Layer 5 of a small transformer language model trained on English Wikipedia (8 layers, counted from 0, width 96).
A neuron's activation on a vector x is GELU(weights . x), where the dot is the dot product.

Input weights of the MLP neurons that the questions are about. A number n stands for n times 0.0051.
n14: -46 0 28 -42 -9 -8 -2 34 30 4 -59 -9 70 32 43 -65 41 -60 11 24 1 -41 -71 54 23 26 -4 -57 4 27 9 -83 -7 8 -49 -14 -43 -16 -34 13 57 41 25 -13 15 0 8 9 -11 -7 6 20 70 20 18 6 30 33 57 -20 30 8 19 -25 21 3 -15 22 -31 67 -16 22 -44 -31 3 11 43 -2 23 6 -20 -25 -12 -61 -8 27 2 18 -13 -1 -71 -34 16 56 -10 -28
n16: -1 2 22 -16 -50 36 -11 34 19 -6 62 -10 1 -28 72 -40 -4 43 -32 17 46 45 -27 -23 -24 4 -29 -10 -13 18 23 -18 19 21 29 -52 -33 -33 23 -18 44 5 -10 85 41 -10 22 12 -3 -16 6 15 9 -4 -22 -16 5 -33 28 12 26 -49 -2 11 8 -4 12 25 -28 33 -47 43 -7 -16 31 -18 3 -29 31 -66 1 40 12 -45 -15 -5 -46 -5 38 2 7 -33 -8 27 -29 -52
n29: 39 50 11 18 30 15 -10 -5 0 -21 -15 11 54 -22 -12 -10 -23 30 3 26 -6 35 -28 25 -9 -17 -38 -8 8 -3 -4 -9 14 -1 -29 28 -2 24 -38 -29 4 26 46 -20 17 34 15 -36 -20 -1 -34 -38 -30 -42 -5 -25 10 9 13 -35 -48 38 29 -3 -7 -11 -8 24 -54 -27 29 18 -24 -26 2 -5 20 -14 -2 -13 -10 24 7 -61 -16 44 -26 27 22 8 32 -1 3 14 -4 27
n32: -13 -40 -22 31 42 12 -23 7 -42 13 -15 2 5 -14 -12 -3 -27 4 -5 18 41 -28 -35 -9 -32 39 0 13 11 -3 52 10 -23 -17 33 -14 23 10 41 -26 -3 37 21 39 -60 28 -24 -16 5 8 -2 -23 -56 0 -7 -9 -7 3 16 -67 39 -2 55 4 22 13 29 24 2 24 -3 -2 25 -8 1 4 5 0 -28 -25 9 45 17 -57 -47 -14 40 23 7 -23 -20 -25 -20 -12 4 -11
n33: -29 -20 1 -3 32 13 21 -8 -16 -28 -6 -19 -20 0 -18 -23 -20 12 -5 34 13 -14 -26 8 -12 34 3 29 -43 -11 9 8 -9 23 4 13 47 -49 -9 -26 31 -10 -9 16 -26 22 28 27 -50 -13 13 -17 20 -19 -5 33 10 46 3 7 45 16 -5 -34 11 6 -48 -15 20 32 -12 -21 -18 0 -16 18 5 -8 -2 -10 10 -41 -6 5 18 0 15 12 7 -31 14 9 -37 -7 20 16
n47: -9 -33 -6 -26 30 4 -10 8 -43 -40 38 6 36 -20 9 1 -33 -17 -22 -16 18 51 1 15 -5 -8 -64 12 -3 10 11 5 6 20 -24 -25 -1 -51 19 -13 -2 -10 -28 -16 17 31 -52 -4 -25 -9 -17 71 6 19 -9 -64 17 3 -18 9 30 -45 6 21 16 -5 -4 41 -23 -16 -8 32 -1 30 51 21 8 -11 6 -20 6 25 -1 28 -16 23 -47 -21 -38 9 11 26 11 6 -9 9
n64: 20 51 44 -5 -1 6 21 13 -37 -4 -19 -18 30 13 -7 -22 10 -4 -11 -3 -2 -18 -56 -6 28 1 -52 14 23 -66 -14 -7 -10 13 -30 13 -22 -18 -8 -35 26 2 40 -22 37 4 13 7 -19 22 5 29 -19 -13 -10 -30 16 4 20 -49 -6 -12 29 -9 27 -20 -33 7 6 -27 7 22 -26 -36 67 25 32 37 29 21 -9 22 -7 1 38 -8 -34 -19 -10 -8 10 44 6 -29 -5 -19
n78: 4 16 36 39 -28 19 -1 51 -31 -30 18 -11 1 7 -34 1 -13 -1 34 34 -16 29 -64 3 17 20 3 -4 -9 -36 43 -17 26 90 -53 24 -5 -10 50 -28 43 19 -22 -6 8 -13 24 1 9 -8 26 0 27 -40 -38 -56 -5 56 55 -47 -14 64 51 19 19 56 5 -16 -15 22 -59 5 25 7 7 -20 -29 3 29 -71 -1 27 3 -49 15 -1 -31 -10 -16 -9 -14 -24 15 -26 13 0
n91: -31 38 12 -34 -7 12 6 40 -19 34 -37 14 18 8 9 -2 -56 -4 -24 3 -6 23 34 -16 -25 5 16 -18 3 -39 -17 -10 -16 6 -9 5 9 8 -17 52 -34 15 -3 -31 -46 18 -4 19 -11 8 1 -13 6 -2 -1 -17 -17 -7 34 -45 13 46 23 -5 -11 -6 -21 38 -7 24 -2 40 -61 38 -33 1 15 -3 30 -7 -12 3 19 -12 26 18 0 -22 25 -24 -26 37 41 -27 -1 8
n98: 11 -47 40 -7 -29 4 -26 -4 -13 -10 3 57 25 -17 18 -9 -44 -16 -29 26 -7 18 11 8 -12 -4 -14 7 -12 41 44 -45 -75 54 -9 -35 5 -18 -15 -22 55 9 16 -9 -10 27 -2 29 -2 33 -2 -8 -31 -83 2 -9 13 -11 16 -16 4 -10 -11 -5 51 13 -16 14 7 -9 -11 7 41 -14 41 24 11 -4 15 -59 -25 -20 21 15 26 8 -37 -52 24 3 -13 -15 -9 34 -40 -12
n107: -3 15 -34 48 -10 13 15 -68 -22 -29 -2 27 -31 -12 -10 -25 5 15 34 41 16 1 -12 -14 -5 37 18 -18 -30 -9 22 -20 12 1 1 -17 29 16 56 1 -9 -20 -33 52 -25 17 18 -22 -18 -14 -36 15 29 -11 -20 23 12 -16 9 6 21 8 13 -4 -9 -13 42 34 9 11 40 0 -26 -10 -3 32 -22 -3 19 -17 30 12 -10 -13 15 -34 -18 -9 -13 -36 -10 -24 -4 -20 21 2
n156: -3 -27 31 14 14 16 -42 35 -13 -59 23 7 27 -2 -1 -35 -65 -30 -25 33 -17 14 13 0 -28 25 -16 -8 -26 -3 10 -55 -16 38 -27 -24 9 -4 -32 4 48 22 2 -14 -43 -6 -4 2 15 23 -7 10 -1 -7 -34 -9 0 -6 -7 12 47 58 -25 5 -7 88 6 33 -58 35 -43 -4 6 -15 31 23 50 -27 -5 -19 11 21 -40 -18 -61 -7 8 10 28 21 -9 -25 29 -3 -41 28
n171: -11 -4 16 35 -17 -5 0 -12 -5 -3 12 -17 1 -63 15 -13 -3 42 11 1 7 33 -7 25 -16 -13 -26 2 36 -24 -14 -17 -9 22 -21 -25 49 51 25 67 -29 3 62 16 40 34 19 -23 16 -2 11 25 31 -10 3 -2 24 -15 5 -16 4 -6 5 39 8 12 -42 -14 -39 17 -8 -29 -16 52 12 11 -6 -9 -46 24 -18 30 3 -16 21 -21 -61 31 -31 -23 23 -22 -3 14 26 6
n177: 40 50 41 -30 -43 21 34 -15 -47 -55 25 40 38 -93 -9 -92 -33 -31 3 -52 -25 18 -65 24 2 -3 -23 -1 11 2 13 -23 -10 -11 60 9 5 -53 48 61 11 50 28 16 -30 1 18 -3 -27 25 16 29 -9 -51 2 -51 1 -1 8 8 51 1 40 6 22 -36 20 20 -29 15 8 -1 21 3 -4 3 -27 30 16 20 -29 42 10 6 74 -7 -47 58 -2 8 -41 -25 -5 -5 -17 -23
n188: 4 -7 18 -5 -1 -9 -44 -21 -25 -50 -25 38 -4 -10 45 -14 10 -47 29 36 -17 -19 -27 -9 48 -57 -73 -76 -5 -53 17 -79 -19 38 -19 -4 -37 -37 -32 -46 -30 30 14 22 61 30 8 -1 -16 66 47 6 11 -31 -7 -51 -9 -29 57 49 47 17 20 54 25 44 -45 44 -5 -35 -39 3 -1 -39 85 62 -11 47 55 -6 38 32 19 3 44 -76 -21 -4 10 3 -2 -5 6 25 -16 -9
n199: -37 -1 -37 15 -39 8 44 -34 -4 25 -18 0 0 0 -24 -17 13 4 -9 19 12 10 3 -29 9 -24 -5 17 -6 -2 -61 33 -26 -25 14 17 12 15 14 -19 -17 -34 10 29 -14 -6 7 -6 -4 -38 -13 21 -20 28 3 32 32 -1 24 4 20 17 -48 -37 -35 -46 -18 -9 38 13 11 -21 -24 -5 32 10 5 2 -30 37 40 17 -45 21 -32 1 17 -19 29 -8 -16 56 -5 -12 -27 8
n209: 16 -18 25 30 29 1 -46 -40 20 -11 13 68 52 18 7 -20 -6 6 21 -1 -31 38 5 31 -10 28 -55 15 -11 -6 0 11 -22 18 0 4 -12 15 -3 -22 23 12 31 3 -9 6 6 -10 -19 14 -38 57 -28 -35 -30 11 12 0 -4 -40 -31 56 -18 23 -31 -16 -52 13 -48 4 18 -12 -34 -2 18 13 47 51 -2 -23 -28 19 -54 -61 -10 16 -20 30 -4 -5 5 26 -41 41 22 5
n240: -17 9 -1 -19 3 21 -22 18 -18 -16 -18 2 20 -22 2 -17 5 62 13 51 -30 0 4 -9 36 9 8 2 -12 0 20 6 -34 18 -45 -14 -13 49 16 -33 -9 -11 39 -9 -57 -5 13 -10 8 46 8 2 8 -7 -7 -5 5 27 1 -15 8 17 -1 -35 -3 36 -38 -39 26 28 7 -37 1 5 43 -19 -7 12 -7 -16 -8 25 5 -39 59 -26 -19 16 3 13 -1 -77 18 17 -4 -27
n259: -14 -25 38 2 -11 29 -12 -30 -14 -4 8 60 -2 -5 10 0 11 -24 -56 10 47 -12 -2 1 22 -5 -6 -45 -55 -19 13 -17 34 10 -2 -29 9 -56 8 -17 -10 10 3 -16 -25 33 39 -16 27 -1 -1 12 15 2 -14 21 -32 11 1 18 -23 16 29 -51 -9 -28 -16 -11 -6 13 -13 8 16 14 5 -1 21 48 15 -38 -11 -4 -7 23 5 -14 -17 -22 -41 10 4 -17 29 -15 3 -14
n319: 23 39 -16 11 21 -18 -17 42 -42 23 31 10 -25 16 -3 -6 22 -30 -1 45 -25 -9 -5 -24 -16 -13 -3 -26 29 47 -9 18 -6 39 2 -8 -56 -2 10 -5 -7 11 -12 -9 -15 -3 -14 -36 15 -9 13 -36 29 -56 -12 -12 -2 22 -54 0 3 9 34 -3 52 -19 10 10 5 24 11 37 -2 6 47 44 -38 -5 -34 15 -20 -23 -9 4 -45 -5 8 -24 44 -30 -30 13 34 3 16 -19
n364: -1 -5 -9 3 18 8 -7 -8 -42 5 18 20 16 29 35 2 7 16 -37 13 13 22 -12 -19 -6 -13 -30 11 16 -45 59 7 -61 5 -29 -14 -29 34 -33 -37 -24 1 1 -2 -31 15 15 5 32 -45 27 3 11 -26 -9 25 10 -23 11 -9 -43 49 28 -17 -6 -25 -39 35 -41 -58 17 -2 -34 -18 -20 9 82 -11 -3 -21 -21 13 18 -43 -20 45 20 9 50 -11 -29 -40 27 -9 24 9
n368: -22 8 19 -29 12 31 11 -48 -38 28 -58 19 3 27 36 -24 0 7 57 26 2 6 -6 65 -15 59 -6 -58 18 -22 54 -46 -25 7 -21 16 71 -2 -35 -11 8 10 3 44 -45 -7 6 1 -6 -8 -5 -65 11 3 10 24 35 70 49 -13 23 15 35 -3 -28 -6 -2 5 -56 22 -36 -10 -25 -26 -47 -2 -23 -27 40 -10 12 -14 -2 -49 0 38 -59 12 30 -7 -24 -14 21 24 -14 -16

Each question shows a token from some text and the vector x that enters the MLP there. A number n stands for n times 0.073.

" (": 2 -1 0 -10 0 0 -3 -3 -9 -1 9 14 -5 11 -1 5 -3 -7 -11 -10 -12 13 18 -4 7 12 0 5 1 10 -3 3 6 0 -3 -1 -4 -9 -4 8 4 16 0 -15 -16 7 7 -5 16 2 -19 15 3 -11 9 2 11 8 -19 1 20 9 -57 -1 -9 3 -5 6 2 -9 8 -5 -1 -4 8 -59 -7 4 -16 -6 0 -9 9 21 -8 -3 4 -5 10 22 8 8 -10 -4 -11 50
Which neuron fires most, and how strongly? n156, at about 2.1

" work": 10 3 -7 6 -14 -8 -5 -14 11 9 -2 4 -1 16 -4 16 4 -2 3 -1 -14 -10 -10 14 2 -16 32 -5 15 -3 9 -2 -12 -9 -7 -6 4 -3 7 14 -3 8 -4 10 -24 21 2 7 21 -2 -1 2 2 1 5 -4 9 16 -15 -1 7 -1 12 -8 -12 -3 -14 -13 20 0 33 -8 -1 -2 0 -83 -24 -8 13 9 -12 -9 -6 2 2 5 15 -3 3 19 2 -9 3 -8 10 0
Which of these neurons fires most? n240

" government": 3 11 -3 5 5 -19 -17 -2 -1 -4 0 -24 5 0 -11 14 -4 -17 -3 -2 2 2 -14 -6 6 -11 6 10 -6 22 0 23 1 -8 -1 0 7 7 17 11 -29 5 21 -1 -3 7 -1 -1 35 4 2 -12 5 1 -5 6 7 1 -10 -17 5 -15 -1 5 -3 4 -12 -6 9 -8 21 -10 7 4 19 -81 -8 9 -27 12 -7 -6 6 27 -14 3 11 4 -3 15 -4 4 1 7 10 13
Which neuron fires most, and how strongly? n171, at about 1

" is": 1 -1 10 0 5 1 -15 3 6 -2 14 4 -3 17 7 1 -11 -1 -5 -7 -5 8 -8 -8 22 -12 21 -14 -3 3 6 -23 8 3 5 6 -13 7 2 -5 -14 -18 -2 -11 -8 15 9 16 5 -4 1 -2 -9 -9 4 7 6 -6 7 -3 4 7 20 -12 -8 3 -7 7 1 -3 1 -6 15 -8 0 -84 -7 -10 2 -1 5 -3 16 47 -2 3 -2 -28 10 11 -7 -4 9 -1 -3 22
Which neuron fires most, and how strongly? n259, at about 1.6

",": -5 0 3 -5 9 3 -35 -8 -6 6 -7 5 -9 7 -10 -1 1 -2 3 -14 -13 -3 -7 -6 -2 0 2 -1 -2 13 -9 7 -9 5 -12 -5 -2 23 10 5 -3 -26 1 -1 0 15 3 50 -7 17 4 9 1 -8 10 7 12 21 -1 14 13 -18 -10 -2 0 11 -7 0 17 -27 1 -5 13 -12 6 -63 -3 -14 -21 2 2 -1 3 9 -6 -4 3 -13 4 24 -9 -10 9 15 -1 30
Which three neurons fire most, strongest first? n240, n98, n199

" Quezon": -21 4 -5 0 8 -7 2 -8 -31 7 2 -27 -4 18 -8 -7 -1 3 -2 -17 7 -9 2 0 2 -6 3 26 16 14 3 9 10 -30 0 0 -2 13 -7 -7 -10 -36 18 -7 16 16 -2 8 16 -2 10 14 -14 -14 0 -9 -15 6 -6 2 8 -8 8 0 13 -2 -21 10 15 -22 29 13 10 -25 17 -57 -3 7 -21 4 -9 8 -4 16 8 -3 -14 -7 14 3 14 18 -3 0 -11 26
Which of these neurons fires most? n64

" job": 17 2 -8 13 -8 -12 7 -12 5 19 7 -21 4 17 -4 9 -1 14 4 15 -16 0 2 -1 -1 -13 18 -16 4 -1 3 14 -10 7 -16 6 1 -5 15 0 -5 9 10 -3 -4 19 9 0 21 -12 10 7 6 -3 10 4 -9 2 -16 -7 -7 4 6 -4 -18 -13 5 -15 6 -21 24 -3 3 -13 -14 -84 -13 -11 -1 18 -1 10 3 -4 -12 10 21 10 6 10 6 -13 8 -3 -5 2
Which of these neurons fires most? n364

" once": 9 4 -10 9 -4 4 -2 -4 -25 -4 1 -2 -14 7 -5 -9 -9 5 9 -3 -6 -4 1 0 14 -9 15 0 -8 13 -12 -8 -22 2 1 9 -4 -7 15 25 12 -12 -3 7 -15 12 16 18 -6 8 13 3 -15 -11 -7 6 -29 -3 -16 2 8 12 25 7 -22 6 13 -18 8 -14 9 14 4 -11 6 -74 -7 -3 22 9 2 -4 -2 35 5 23 2 -10 10 10 2 0 -12 7 3 -10
Which of these neurons fires most? n177

" the": 2 1 -4 7 -4 -7 0 6 -5 -3 3 -28 0 11 8 -1 5 11 2 -10 12 6 7 -3 -5 3 -8 2 -6 4 2 23 -12 1 1 10 -5 1 -18 -5 -5 7 0 -6 2 25 8 44 -5 0 -4 -4 6 15 -4 -4 16 10 4 4 4 -2 -3 11 -11 11 -7 -5 30 -9 -27 -6 0 -9 4 -77 -7 -5 -7 -2 6 0 -8 22 -3 -16 -3 2 -5 11 0 8 -30 -2 8 9
Which of these neurons fires most? n33

"–1945": -8 -12 -4 -3 -9 -16 11 2 -12 -8 -1 -16 -17 -1 -7 13 -22 2 24 -21 -9 18 -7 -6 11 -4 16 -15 -7 -5 1 24 12 5 16 3 -7 6 -4 -5 -16 -4 -7 4 1 11 -3 -1 19 -10 -5 -14 -18 17 -2 -7 -15 25 -10 -7 -1 -17 -5 -4 -8 1 -3 7 -13 -16 33 16 -8 7 10 -48 5 7 -25 12 -22 -3 12 8 -11 18 3 15 22 21 24 16 -1 12 6 34
Which two neurons fire most, strongest first? n29, n199

" of": 0 4 0 -3 -9 0 9 -16 3 -14 2 -27 -15 7 12 -23 7 1 -12 -7 15 2 -5 -4 2 15 13 1 0 22 -19 9 7 -7 0 -18 -4 -2 4 0 -4 -10 8 11 -14 21 22 38 18 -23 16 -7 -4 18 7 15 1 1 -11 17 -14 1 4 -4 -26 -27 7 -1 5 11 -29 -7 6 -5 15 -63 3 -3 6 3 -4 4 11 11 -11 2 -6 11 -11 0 2 -1 -3 8 11 15
Which of these neurons fires most? n16

"W": 23 -3 -14 -3 -17 1 -6 13 27 9 9 -10 18 15 8 9 11 3 -12 -12 -3 9 3 7 10 -1 22 10 -24 21 6 2 -1 -30 0 -8 -9 -4 -21 -1 -20 -9 -14 -5 -7 21 14 3 1 -15 -15 -2 -7 -11 8 2 1 -7 10 -10 -12 -8 -7 9 -6 -21 -6 15 10 0 44 -2 1 7 -1 -54 -15 4 9 21 -6 -16 8 14 -15 -1 14 -2 7 17 -3 -20 8 3 -5 20
Which three neurons fire most, strongest first? n364, n199, n29

" and": 4 8 8 -10 -4 6 -5 -6 -8 -4 -5 -4 -8 5 -7 9 7 -5 12 -27 -10 -8 4 -8 8 -10 12 19 -1 7 0 -13 -3 -1 4 1 -7 -7 5 3 15 -18 14 5 8 11 10 45 4 -1 3 -1 3 -17 13 1 -18 1 -10 -4 4 -20 -5 5 3 8 -14 2 14 -11 -3 14 6 -5 17 -78 -15 3 11 7 -12 -1 -6 29 -7 0 3 4 -9 23 -1 5 -15 11 -5 14
Which three neurons fire most, strongest first? n98, n177, n64

" full": 4 14 -6 11 -4 6 17 6 4 5 2 -26 -8 22 3 4 8 -1 13 11 1 3 -2 3 -13 -12 10 -4 -2 8 4 1 -11 6 -13 0 -1 -20 9 -13 1 10 -1 15 -14 10 7 5 6 2 8 -1 1 10 7 31 -22 -1 -3 4 -1 10 -8 -13 -16 -5 4 -5 20 -19 12 3 1 -8 -17 -89 0 6 5 24 0 -4 4 -2 1 12 2 -1 6 -1 -1 -12 -8 12 3 -11
Which neuron fires most, and how strongly? n368, at about 0.73

" authority": 18 1 -14 -4 -9 1 -16 -6 8 20 -6 -15 0 10 -13 17 -4 -2 -6 12 5 2 5 8 -3 -5 9 -10 -11 6 -2 16 7 4 -7 4 0 -2 6 -2 -18 14 12 -12 2 9 11 -2 22 -15 19 3 18 3 -13 3 -6 14 -8 -7 1 -2 19 -6 -4 -2 2 -3 3 -22 24 8 2 -28 -6 -75 -13 -11 -24 5 -6 -3 2 22 -17 -5 39 -2 -2 18 -7 2 16 -15 0 16
Which three neurons fire most, strongest first? n319, n364, n259

" troops": 6 -4 -7 3 5 -7 3 12 10 7 -3 -2 -13 7 16 8 2 -12 -11 -13 -3 -12 -3 13 -1 -28 2 -5 -4 10 3 8 4 -10 7 11 -4 6 18 3 -27 -5 6 -7 -10 -2 8 9 23 7 18 -9 14 -13 -18 -10 -3 11 -12 -20 -16 -5 16 -1 1 -3 1 14 3 -29 23 3 6 -26 9 -76 -30 -6 -2 11 -6 8 16 10 -1 11 8 16 13 11 6 7 10 9 -4 8
Which two neurons fire most, strongest first? n319, n29

" to": 1 -2 11 -25 -11 12 -10 4 -13 -6 8 -4 2 -9 -15 6 29 4 4 -16 -1 -10 19 -7 6 -6 5 -11 -4 31 -4 -13 0 -2 4 23 -3 16 6 15 -1 19 1 -7 -13 -7 17 40 -7 -8 13 -4 -6 1 17 -2 -8 1 4 10 1 -16 -6 -4 -2 -8 -2 4 -2 -10 11 -9 -14 -20 2 -66 -26 16 7 23 2 -1 -15 8 -14 10 11 -7 -2 17 1 -4 11 -15 -5 15
Which two neurons fire most, strongest first? n177, n199